Layer 12 of a small transformer language model trained on English Wikipedia (19 layers, counted from 0, width 96).
A neuron adds its activation times its output weights to the MLP's output. To switch it off is to set its activation to zero at one token and run the rest of the model.

Output weights of the MLP neurons that the questions are about. A number n stands for (n - 500) times 0.0014.
n26: 333,502,533,523,466,346,536,587,580,637,435,510,328,441,591,299,573,456,457,596,515,585,414,472,589,438,289,525,477,471,433,348,609,472,488,370,563,498,545,446,551,441,414,526,680,382,510,461,670,615,343,571,407,516,472,389,836,509,374,582,415,572,614,596,562,576,628,397,379,478,344,615,417,476,473,633,832,246,372,373,594,522,708,347,534,535,502,407,584,629,525,694,515,531,433,510
n77: 448,611,502,882,677,534,447,555,609,494,402,312,458,383,538,337,725,411,722,664,499,462,483,397,607,463,531,373,386,497,595,236,316,433,481,532,366,467,395,517,482,442,575,514,508,551,367,455,593,440,577,615,449,606,840,433,465,436,414,577,458,432,365,476,307,551,534,651,309,486,492,499,537,585,381,651,362,420,608,539,412,533,466,553,306,481,502,473,612,577,473,508,661,493,437,580
n84: 256,374,313,596,592,688,208,719,793,375,465,467,653,431,364,501,751,162,440,593,723,402,435,217,762,866,604,435,384,636,634,571,560,739,641,356,591,630,42,579,969,201,729,434,684,490,402,222,379,556,415,281,569,779,667,559,294,420,693,349,368,838,709,453,483,610,442,418,686,384,702,753,359,307,691,40,604,386,349,307,314,432,348,527,868,580,374,403,488,365,263,520,396,402,452,698
n90: 528,624,542,423,333,531,687,327,525,358,415,464,442,537,525,523,388,580,377,372,676,534,459,589,289,783,245,617,690,637,561,370,574,391,510,428,510,543,518,312,758,674,377,846,416,482,452,605,478,565,635,352,412,576,652,289,372,441,313,252,640,349,392,619,632,672,570,490,646,349,353,807,352,715,528,415,785,577,540,469,474,436,494,510,354,447,460,674,537,292,463,577,494,446,437,107
n99: 426,435,543,403,561,459,533,431,542,442,505,596,526,389,484,512,498,527,402,325,413,457,464,377,589,587,348,377,313,494,656,677,446,478,476,525,273,631,540,449,516,389,497,377,548,579,585,575,547,635,732,317,633,659,363,506,488,548,501,377,409,313,719,460,644,526,592,660,602,575,543,547,584,535,473,457,546,535,289,527,443,432,390,575,528,484,416,513,609,356,398,596,504,555,460,571
n156: 397,505,391,550,507,431,433,468,436,418,675,447,513,514,554,490,411,640,395,562,521,527,489,427,443,502,448,504,397,422,644,527,615,559,672,664,468,761,455,439,476,438,576,207,481,451,377,578,532,522,589,281,542,612,501,537,544,313,593,402,407,468,570,488,553,457,542,577,603,469,459,407,542,385,347,628,611,498,481,553,678,587,480,379,635,320,289,353,489,519,537,299,514,695,498,456
n190: 466,734,456,454,633,467,446,624,627,422,419,471,285,604,688,548,471,511,516,421,411,547,649,366,550,558,431,787,447,366,422,472,582,483,441,443,557,693,526,593,513,492,172,503,278,629,500,624,754,398,569,451,519,496,697,561,292,363,612,441,605,467,612,371,377,607,416,532,630,412,683,423,555,410,405,330,440,506,549,393,418,778,575,362,443,306,441,356,534,658,460,427,562,547,474,555
n234: 430,644,493,467,546,565,520,557,372,584,536,401,365,452,505,459,299,445,423,510,483,553,446,459,532,502,544,431,575,252,573,420,553,572,605,467,623,486,539,373,564,490,440,565,729,426,445,514,517,487,399,449,564,632,462,625,505,365,639,414,374,557,527,598,551,510,459,667,451,363,382,585,548,467,507,253,536,473,544,484,648,508,556,708,421,497,359,573,649,519,469,438,579,447,424,681
n246: 528,542,520,497,487,492,544,342,590,519,727,356,373,412,572,527,528,294,390,618,417,432,527,287,450,500,571,567,517,429,690,481,577,576,701,589,618,473,415,554,388,535,529,520,463,589,415,365,532,559,653,409,418,370,614,441,548,365,487,683,534,582,345,437,241,507,500,511,701,478,389,395,555,372,667,502,481,379,495,563,502,608,476,477,532,508,440,502,469,373,507,414,504,649,491,539
n277: 185,508,578,370,624,409,312,548,733,621,565,331,480,313,438,673,683,392,612,603,309,494,458,509,567,544,553,438,440,507,552,669,680,669,614,410,479,478,273,647,374,109,537,655,437,419,358,542,650,559,488,435,600,619,491,383,421,730,610,506,576,637,532,453,405,388,519,641,392,594,500,466,365,391,282,543,505,512,683,543,686,434,453,538,368,529,381,345,383,509,440,511,588,645,509,644
n287: 505,576,559,628,423,494,541,302,621,430,476,569,245,577,456,574,397,552,603,630,595,435,780,484,551,382,651,502,479,544,356,484,278,382,561,386,439,425,528,688,594,521,583,414,505,449,506,662,716,445,555,379,605,436,243,446,559,702,609,489,427,336,404,588,476,434,527,483,609,481,485,531,375,546,600,541,443,428,417,467,575,672,562,492,333,575,455,568,342,557,471,405,503,530,305,427
n301: 589,540,569,520,574,480,510,492,362,424,604,568,705,640,495,299,589,273,399,439,659,397,356,360,475,582,481,793,680,516,287,646,350,474,473,431,619,583,611,481,650,538,443,637,766,603,539,447,354,287,580,397,474,302,480,601,462,537,440,477,400,691,436,420,694,474,381,379,425,676,563,397,516,610,547,419,412,644,425,363,753,631,514,523,650,425,317,646,359,303,902,376,320,537,508,478
n323: 518,439,577,636,509,484,314,686,603,492,433,464,593,440,360,516,603,670,521,469,627,401,307,676,588,301,570,310,441,517,674,518,630,429,376,201,336,498,423,365,432,533,529,501,656,416,485,386,395,532,698,565,445,457,482,626,492,539,619,621,470,559,401,410,391,448,695,472,441,608,565,442,593,536,484,182,593,538,705,436,284,529,607,697,680,398,631,521,616,552,344,528,409,571,490,325
n328: 574,584,493,407,479,699,218,704,640,754,469,518,502,657,489,411,434,617,415,414,589,664,429,448,577,619,612,545,466,548,623,522,618,450,674,469,420,213,602,559,550,121,532,395,429,200,464,586,812,533,464,445,458,319,594,456,393,364,722,360,532,337,420,501,548,670,478,438,519,503,413,599,491,484,494,727,363,303,482,462,610,407,512,589,333,730,409,583,384,341,606,395,544,543,556,501
n332: 264,528,324,330,330,459,387,491,432,526,474,535,488,385,460,390,423,477,574,563,463,642,545,723,392,450,414,273,336,454,573,567,773,579,427,500,573,425,649,394,474,512,411,365,425,407,441,623,653,593,360,503,350,725,680,478,400,376,356,378,559,390,653,454,663,546,516,751,643,476,653,281,536,622,190,575,488,537,623,605,808,576,441,325,444,379,656,613,572,422,653,596,552,518,623,575
n376: 505,414,441,536,469,660,528,633,347,456,454,625,466,424,630,596,537,671,517,514,458,563,339,506,422,409,621,320,386,589,570,510,426,468,440,464,482,733,613,464,529,381,591,552,429,571,474,367,560,596,575,578,602,418,337,338,543,493,632,576,390,413,508,694,540,581,612,499,406,631,463,380,418,621,397,512,615,443,477,568,555,456,339,596,497,633,507,642,365,422,434,453,585,225,404,483

Each question names a token from some text and the token that comes next. It shows the activations a of the neurons there, in the order above. A number n stands for (n - 500) times 0.013.

Then comes g, the gradient of the next token's log-probability with respect to the MLP's output, scaled to length 1. A neuron's effect is roughly proportional to its activation times (output weights . g). A number n stands for (n - 500) times 0.00071.

" left", then " the"
a: 613,487,836,500,490,500,492,496,492,513,490,498,587,500,499,489
g: 330,678,546,482,494,450,297,351,655,517,430,353,856,443,578,336,526,565,318,653,522,389,610,428,519,555,446,476,609,412,724,797,622,369,605,549,427,558,475,371,416,464,565,450,544,581,517,260,545,552,513,523,417,490,478,424,368,775,683,599,508,240,399,478,660,530,515,431,278,852,521,228,680,633,478,384,902,329,794,463,165,565,400,357,498,463,297,393,756,511,311,576,603,508,546,260
Switching off which neuron hurts the next token most? n323

" the", then " Genesis"
a: 561,488,500,500,496,499,487,606,491,656,500,500,500,487,500,499
g: 683,508,560,755,594,551,605,417,593,613,484,466,559,576,287,617,602,549,525,626,319,603,581,505,330,569,784,304,442,406,498,758,759,610,322,337,354,590,738,594,380,328,563,538,371,415,213,259,450,636,298,631,438,462,408,511,324,402,356,463,659,517,277,332,404,358,641,616,538,516,285,611,489,350,512,359,809,433,462,369,227,373,756,323,353,827,669,599,550,376,626,574,360,663,528,640
Switching off which neuron hurts the next token most? n277

" |", then " Dé"
a: 593,488,500,613,524,501,487,498,493,499,493,500,500,493,500,496
g: 303,229,569,260,398,343,873,515,277,535,752,590,454,503,572,382,360,736,395,501,500,570,397,422,325,643,532,413,482,487,350,357,594,573,482,406,418,417,442,551,320,587,696,549,361,515,604,573,595,855,70,508,561,714,452,472,648,495,553,405,616,678,418,432,724,434,584,540,378,224,408,444,657,681,744,461,635,394,483,380,744,401,310,581,578,554,753,610,418,522,670,521,276,408,578,324
Which two neurons, each switched off alone, lower its probability most, in order? n90, n26

" can", then " take"
a: 487,488,671,494,499,500,491,488,487,633,500,500,498,500,667,493
g: 467,525,505,270,685,534,531,601,613,403,428,539,461,260,275,450,426,521,557,401,183,757,532,480,526,476,507,643,425,615,374,531,200,525,688,486,570,709,535,265,369,427,655,373,721,698,690,456,486,237,363,353,265,754,684,366,527,751,312,441,706,358,497,309,631,203,378,490,494,634,497,606,478,593,334,413,398,745,704,745,670,584,322,586,726,404,507,361,492,419,573,415,672,503,485,660
Switching off which neuron hurts the next token most? n332

" one", then " hit"
a: 488,516,500,500,487,500,744,591,500,500,499,500,500,500,547,493
g: 607,608,722,524,591,613,427,689,556,271,647,385,511,259,560,553,360,284,434,525,381,662,587,740,726,530,570,716,205,295,458,360,552,620,613,718,434,504,563,251,415,386,573,455,473,365,578,624,522,668,541,431,630,712,684,366,554,138,420,618,495,375,281,289,568,456,253,338,548,465,702,435,589,505,480,614,470,625,212,446,606,573,353,451,744,360,617,466,360,539,249,358,820,657,496,442
Switching off which neuron hurts the next token most? n190

" adding", then " co"
a: 630,709,611,500,488,500,693,492,499,629,500,498,487,500,500,498
g: 621,618,447,392,453,797,616,522,533,534,534,407,707,453,394,454,490,169,529,433,445,469,460,399,748,658,263,597,172,657,555,546,421,445,646,541,614,480,351,370,586,322,448,541,701,355,305,690,689,582,460,617,607,551,754,603,415,244,305,794,546,322,495,671,586,615,552,654,632,465,591,343,407,613,232,480,251,256,372,670,524,297,416,511,357,389,730,781,257,629,536,364,435,515,526,474
Which two neurons, each switched off alone, lower its probability most, in order? n77, n84

" can", then "ning"
a: 497,500,492,500,500,500,487,487,491,524,499,500,500,498,755,535
g: 666,178,426,603,672,292,335,361,409,576,464,650,201,647,401,552,464,431,155,363,370,503,749,385,197,692,485,603,698,516,374,568,326,492,318,582,843,612,443,722,701,521,319,704,275,653,722,493,697,514,613,385,510,427,358,403,624,580,570,576,464,612,455,647,417,637,393,456,296,743,382,413,375,483,402,444,412,341,301,571,634,568,453,643,596,686,434,552,584,480,640,539,553,279,531,618
Which neuron, switched off, raises the next token's probability most? n332

" boss", then " characters"
a: 499,500,500,500,495,489,490,571,638,489,500,500,500,500,500,640
g: 577,455,354,613,706,664,581,848,653,301,543,397,431,624,318,370,591,387,800,732,502,486,579,562,341,463,601,601,327,779,431,258,527,558,396,462,591,462,492,654,464,228,502,562,499,491,320,516,843,817,359,507,457,312,415,504,250,598,509,505,539,316,449,686,376,673,606,450,604,567,422,426,516,478,561,592,220,342,494,759,461,486,378,565,101,618,336,433,660,473,543,243,426,388,545,591
Switching off which neuron hurts the next token most? n376

" the", then " opponent"
a: 494,496,500,494,493,500,489,622,489,595,500,500,500,571,499,500
g: 581,431,453,504,676,487,448,511,687,618,461,563,545,466,533,503,367,695,461,306,609,576,221,422,596,522,657,766,377,523,294,319,588,532,539,716,375,328,574,514,532,560,350,46,350,341,820,486,498,673,523,555,563,392,359,606,629,373,429,669,581,284,638,663,320,703,356,336,300,648,546,469,394,598,296,92,499,700,471,615,437,531,568,578,500,507,402,741,317,401,657,462,445,594,828,422
Switching off which neuron hurts the next token most? n328

" taking", then " turns"
a: 561,582,682,500,490,487,488,490,544,659,500,497,576,500,488,499
g: 567,353,379,795,548,787,552,490,483,445,530,441,644,327,350,281,396,352,443,679,649,515,639,669,503,324,623,473,369,408,702,606,585,619,659,246,497,241,671,511,551,525,636,616,455,488,595,491,569,516,443,568,597,359,539,245,646,418,578,412,345,308,244,510,329,632,377,462,522,668,486,357,546,560,175,658,508,616,380,890,452,618,358,373,106,634,509,748,525,613,309,315,420,639,600,607
Switching off which neuron hurts the next token most? n77

" Vi", then "toria"
a: 500,500,500,500,492,508,500,650,507,491,489,500,500,497,490,490
g: 507,480,697,562,759,369,541,717,512,402,322,466,770,499,471,285,428,542,359,846,690,590,560,493,363,230,622,449,470,466,696,586,465,305,370,705,193,533,871,651,436,561,603,396,414,659,390,677,490,508,657,455,372,398,410,351,634,434,448,503,885,585,333,303,437,517,334,418,681,329,644,518,442,388,403,509,419,708,410,579,516,473,405,302,524,738,585,469,557,365,484,562,434,596,157,355
Which neuron, switched off, raises the next token's probability most? n234

" to", then " its"
a: 534,496,500,493,608,500,491,489,499,493,493,489,489,498,498,500
g: 373,483,315,657,576,305,586,238,515,469,500,881,642,531,507,220,472,669,409,602,533,395,394,345,281,506,259,145,713,625,675,590,486,475,755,510,549,636,755,586,607,601,564,585,433,380,481,331,463,542,591,638,657,579,399,568,398,161,627,555,515,448,556,441,612,495,567,668,599,515,172,613,514,636,667,635,402,231,745,579,466,381,278,335,360,636,575,510,482,355,319,377,664,475,344,508
Switching off which neuron hurts the next token most? n99

" |", then "\n"
a: 665,505,500,672,503,499,498,492,500,494,499,495,489,500,496,500
g: 533,686,491,359,412,661,463,254,423,488,276,426,798,402,737,704,631,457,554,470,371,467,537,412,388,592,237,703,392,579,555,242,354,392,257,346,523,596,587,318,584,574,649,760,489,501,537,397,621,686,458,452,509,284,470,539,716,603,788,508,548,528,770,654,84,500,330,426,401,534,530,604,688,509,560,361,536,599,550,670,213,417,508,619,443,524,424,318,648,570,431,742,165,454,466,477
Switching off which neuron hurts the next token most? n90

" the", then " system"
a: 488,497,500,494,491,500,491,501,490,722,500,500,500,611,500,500
g: 405,546,322,286,569,476,484,399,568,448,460,907,540,808,583,479,362,751,334,426,641,599,183,352,547,227,613,540,596,858,344,287,459,418,537,523,535,432,529,526,413,599,272,451,566,725,556,630,579,515,460,434,624,468,452,798,496,605,621,660,556,636,437,524,432,706,325,501,516,521,575,224,429,295,464,742,439,615,714,676,684,306,567,395,235,401,358,523,478,466,434,473,550,457,285,238
Switching off which neuron hurts the next token most? n328

" a", then " successful"
a: 707,498,500,500,487,500,571,500,499,500,499,500,489,499,491,492
g: 418,556,477,328,716,347,647,306,334,377,493,197,349,437,590,486,373,303,586,683,407,420,523,585,289,601,446,356,623,522,609,645,611,652,371,618,496,364,685,399,523,570,257,354,474,389,563,432,616,684,739,381,186,488,671,219,452,645,521,170,568,538,558,368,499,661,258,449,531,553,798,571,722,790,512,428,378,497,379,666,597,717,363,563,534,434,537,438,641,680,382,303,757,588,522,664
Switching off which neuron hurts the next token most? n190

" Man", then " ("
a: 499,500,500,500,504,500,500,717,496,500,500,500,489,500,499,495
g: 581,392,347,485,541,620,583,606,659,566,518,229,504,346,667,692,256,558,330,411,313,533,683,353,494,587,555,634,509,692,464,368,372,492,583,585,667,682,422,359,429,206,423,580,509,680,163,443,494,519,247,181,587,353,327,723,470,586,615,473,698,508,650,625,522,486,210,426,507,537,368,401,752,461,618,619,653,719,422,592,477,474,448,562,610,186,598,571,633,258,819,321,339,641,583,459
Switching off which neuron hurts the next token most? n234

" Marx", then "ist"
a: 500,499,500,500,489,502,500,492,793,500,499,500,495,488,500,499
g: 406,608,719,490,493,603,715,721,433,663,652,581,165,499,466,433,502,616,540,472,570,360,515,382,444,499,495,555,649,402,448,556,617,379,584,628,419,316,481,791,561,784,346,292,517,552,347,592,627,377,703,536,725,398,535,592,703,315,407,536,196,522,413,433,147,602,473,461,713,530,472,523,746,656,446,306,249,588,480,552,598,609,433,445,165,743,146,509,521,328,417,521,580,459,484,220
Switching off which neuron hurts the next token most? n246

" the", then " business"
a: 512,496,500,500,508,506,497,522,504,741,500,500,500,489,500,498
g: 384,491,350,224,452,589,486,475,528,232,661,439,558,624,514,308,492,634,488,475,493,660,604,478,349,323,685,545,542,502,577,562,478,422,407,728,581,361,324,821,556,441,338,610,764,670,361,705,575,444,801,329,360,467,428,591,606,599,391,296,472,281,657,485,948,655,549,331,527,355,356,539,530,573,555,235,389,373,549,474,506,249,439,525,609,660,258,569,780,662,461,475,501,221,670,401
Which neuron, switched off, raises the next token's probability most? n277

" |", then " "
a: 787,500,500,498,525,500,500,488,500,490,490,500,495,496,499,496
g: 481,344,513,787,557,234,534,561,432,311,557,550,629,370,687,392,98,487,540,472,523,409,600,620,555,549,435,434,545,469,735,472,344,484,389,489,427,192,568,415,524,547,161,393,575,570,331,465,569,604,366,545,439,379,616,689,403,244,724,428,636,486,443,425,627,747,633,463,439,598,471,430,743,572,220,564,400,608,391,785,257,508,430,292,771,662,846,590,461,594,416,384,428,544,717,658
Which neuron, switched off, raises the next token's probability most? n26

" to", then " Toronto"
a: 613,494,487,500,546,497,500,494,487,756,498,491,488,499,500,487
g: 473,453,516,681,417,558,682,613,634,454,607,576,355,303,521,664,365,334,297,415,586,545,558,625,478,571,328,513,466,528,556,583,554,653,388,483,783,421,437,441,502,617,415,320,576,291,171,535,468,523,496,233,614,524,435,553,765,382,291,728,294,851,334,369,353,593,231,459,666,403,500,696,691,230,755,672,403,293,526,649,601,403,440,525,541,350,820,443,257,459,673,734,502,483,410,537
Which neuron, switched off, raises the next token's probability most? n277

"v", then ";"
a: 492,500,500,572,520,500,494,487,490,488,500,500,500,487,493,498
g: 743,479,552,447,652,442,472,426,873,574,345,530,428,300,455,649,621,615,551,503,570,389,381,443,450,454,473,529,475,515,708,329,702,444,640,675,524,600,383,541,540,795,673,485,451,482,450,840,480,664,551,600,358,164,491,575,441,567,363,462,472,597,536,426,598,382,206,519,616,357,229,562,250,390,454,592,409,630,122,481,491,636,585,783,442,289,618,231,681,252,547,372,331,566,687,349
Switching off which neuron hurts the next token most? n90

" until", then " her"
a: 501,493,500,500,500,500,545,495,495,617,514,526,489,500,487,500
g: 450,657,497,183,770,530,351,459,467,281,546,298,203,318,472,262,580,603,412,715,339,226,821,678,463,612,471,475,459,678,365,548,423,473,484,470,403,484,310,702,632,408,554,587,814,287,524,634,507,773,433,362,722,703,516,577,448,693,683,330,487,335,466,468,557,294,432,671,512,482,444,584,673,583,577,339,659,396,643,196,387,595,463,449,660,477,596,553,380,678,648,320,529,364,490,483
Switching off which neuron hurts the next token most? n277

" in", then " November"
a: 525,490,500,500,487,500,488,494,487,488,621,489,488,499,554,500
g: 483,482,210,744,887,447,458,410,691,645,468,191,495,558,542,482,303,393,549,472,580,318,489,582,654,658,243,527,519,821,319,568,511,525,599,576,486,458,372,419,876,546,609,609,393,301,447,236,525,644,328,469,545,361,631,597,567,473,383,363,460,450,758,696,282,524,448,544,566,173,484,691,487,284,409,651,507,361,627,407,353,493,381,624,524,408,496,577,549,530,477,603,567,286,853,434
Which neuron, switched off, raises the next token's probability most? n287

" players", then " can"
a: 488,495,500,500,487,499,498,500,496,487,499,700,488,500,498,500
g: 798,443,430,453,506,496,643,511,746,187,511,621,486,675,216,341,482,672,518,263,861,321,717,297,484,390,484,678,493,714,250,433,579,772,321,451,604,443,575,538,531,623,319,559,636,647,450,578,547,294,391,500,437,525,535,487,422,436,611,304,436,249,506,385,379,522,338,401,439,652,721,412,770,484,595,732,401,284,575,750,585,348,582,450,384,430,311,569,449,503,373,734,317,512,589,605
Switching off which neuron hurts the next token most? n301

" is", then " a"
a: 502,487,498,500,498,500,496,500,499,500,499,500,604,500,488,498
g: 477,656,336,564,496,224,314,495,623,212,399,333,583,435,434,414,559,527,467,416,534,530,386,232,333,775,726,468,572,319,302,420,528,292,523,504,501,597,575,682,330,401,427,355,332,729,266,543,567,565,338,313,505,693,458,667,782,700,479,679,885,397,604,666,582,501,359,458,660,480,545,510,498,547,725,648,717,335,547,279,530,531,546,381,510,668,435,629,668,539,782,362,471,252,352,513
Which neuron, switched off, raises the next token's probability most? n323

"/", then "point"
a: 496,500,495,487,500,499,499,500,508,515,492,497,500,585,619,502
g: 500,752,267,665,596,589,498,471,656,609,602,434,312,621,461,485,418,516,392,459,645,416,448,691,634,425,666,466,531,680,420,632,653,526,367,524,425,527,162,315,927,500,721,544,352,623,564,614,507,277,299,236,562,434,450,464,603,612,891,639,392,636,241,495,468,466,408,293,299,573,633,689,240,510,504,491,347,511,588,642,241,538,469,285,287,420,405,726,500,420,458,483,593,362,677,432
Switching off which neuron hurts the next token most? n328

" will", then " then"
a: 581,494,760,500,499,500,488,500,487,518,496,500,488,500,490,495
g: 593,270,611,650,563,331,366,237,662,637,364,660,517,769,604,728,546,337,546,608,530,462,460,215,643,662,394,477,473,463,373,590,568,438,453,645,428,334,367,689,641,398,588,883,733,297,716,615,364,437,542,830,299,385,581,190,541,270,455,439,300,474,539,338,473,401,529,635,539,544,496,395,303,596,460,652,408,531,258,425,514,691,447,447,510,639,364,509,330,659,446,497,623,736,269,555
Switching off which neuron hurts the next token most? n84

" the", then " entire"
a: 510,492,500,491,565,500,495,510,493,760,500,500,500,566,499,496
g: 483,565,541,668,449,491,355,585,407,448,580,786,584,111,386,422,261,359,342,548,554,669,573,299,431,576,564,437,653,495,408,634,386,369,378,638,188,553,785,552,660,555,265,455,670,127,569,547,503,786,543,534,474,823,311,316,508,331,440,439,544,509,461,357,336,477,724,565,589,424,369,475,378,382,500,570,275,715,551,597,656,718,449,582,532,606,565,665,571,503,282,527,629,729,558,261
Which neuron, switched off, raises the next token's probability most? n277

"sis", then "/"
a: 652,500,494,498,499,500,499,500,498,500,500,500,498,645,499,487
g: 641,207,659,477,482,421,658,548,721,445,705,406,369,449,318,394,428,472,497,504,621,706,275,704,787,585,652,790,472,324,496,477,447,354,694,633,582,518,488,497,342,541,526,535,514,431,607,482,531,362,219,537,437,622,504,357,152,572,224,612,467,414,427,490,829,360,488,530,263,659,295,258,374,411,459,687,600,640,332,391,726,299,453,629,481,415,682,579,429,651,648,354,758,363,575,579
Switching off which neuron hurts the next token most? n26

" acclaimed", then " twice"
a: 551,500,499,500,495,500,499,499,570,498,487,522,627,500,495,495
g: 560,471,508,742,715,439,263,675,426,609,604,601,399,546,711,391,243,465,685,404,419,543,301,294,522,650,552,315,450,450,351,396,573,535,362,330,452,703,329,471,752,621,531,325,494,379,667,464,197,440,512,816,460,589,407,500,583,200,438,613,735,357,458,493,661,231,551,642,466,477,568,744,366,660,678,422,543,425,253,388,394,519,663,681,841,298,544,724,466,422,513,434,517,575,554,292
Switching off which neuron hurts the next token most? n323

" (18", then "79"
a: 613,498,500,500,500,500,500,561,499,500,663,493,557,500,518,498
g: 708,468,493,289,342,612,705,583,433,315,578,539,337,586,253,675,514,585,540,653,587,624,453,350,417,576,314,422,952,533,363,446,461,576,237,315,708,415,404,667,663,549,363,520,414,547,714,730,733,538,553,212,477,625,311,459,538,531,301,594,220,514,350,443,638,379,711,591,498,526,294,392,214,483,632,469,366,211,451,569,672,366,562,807,559,590,486,512,555,529,650,415,457,436,415,631
Switching off which neuron hurts the next token most? n287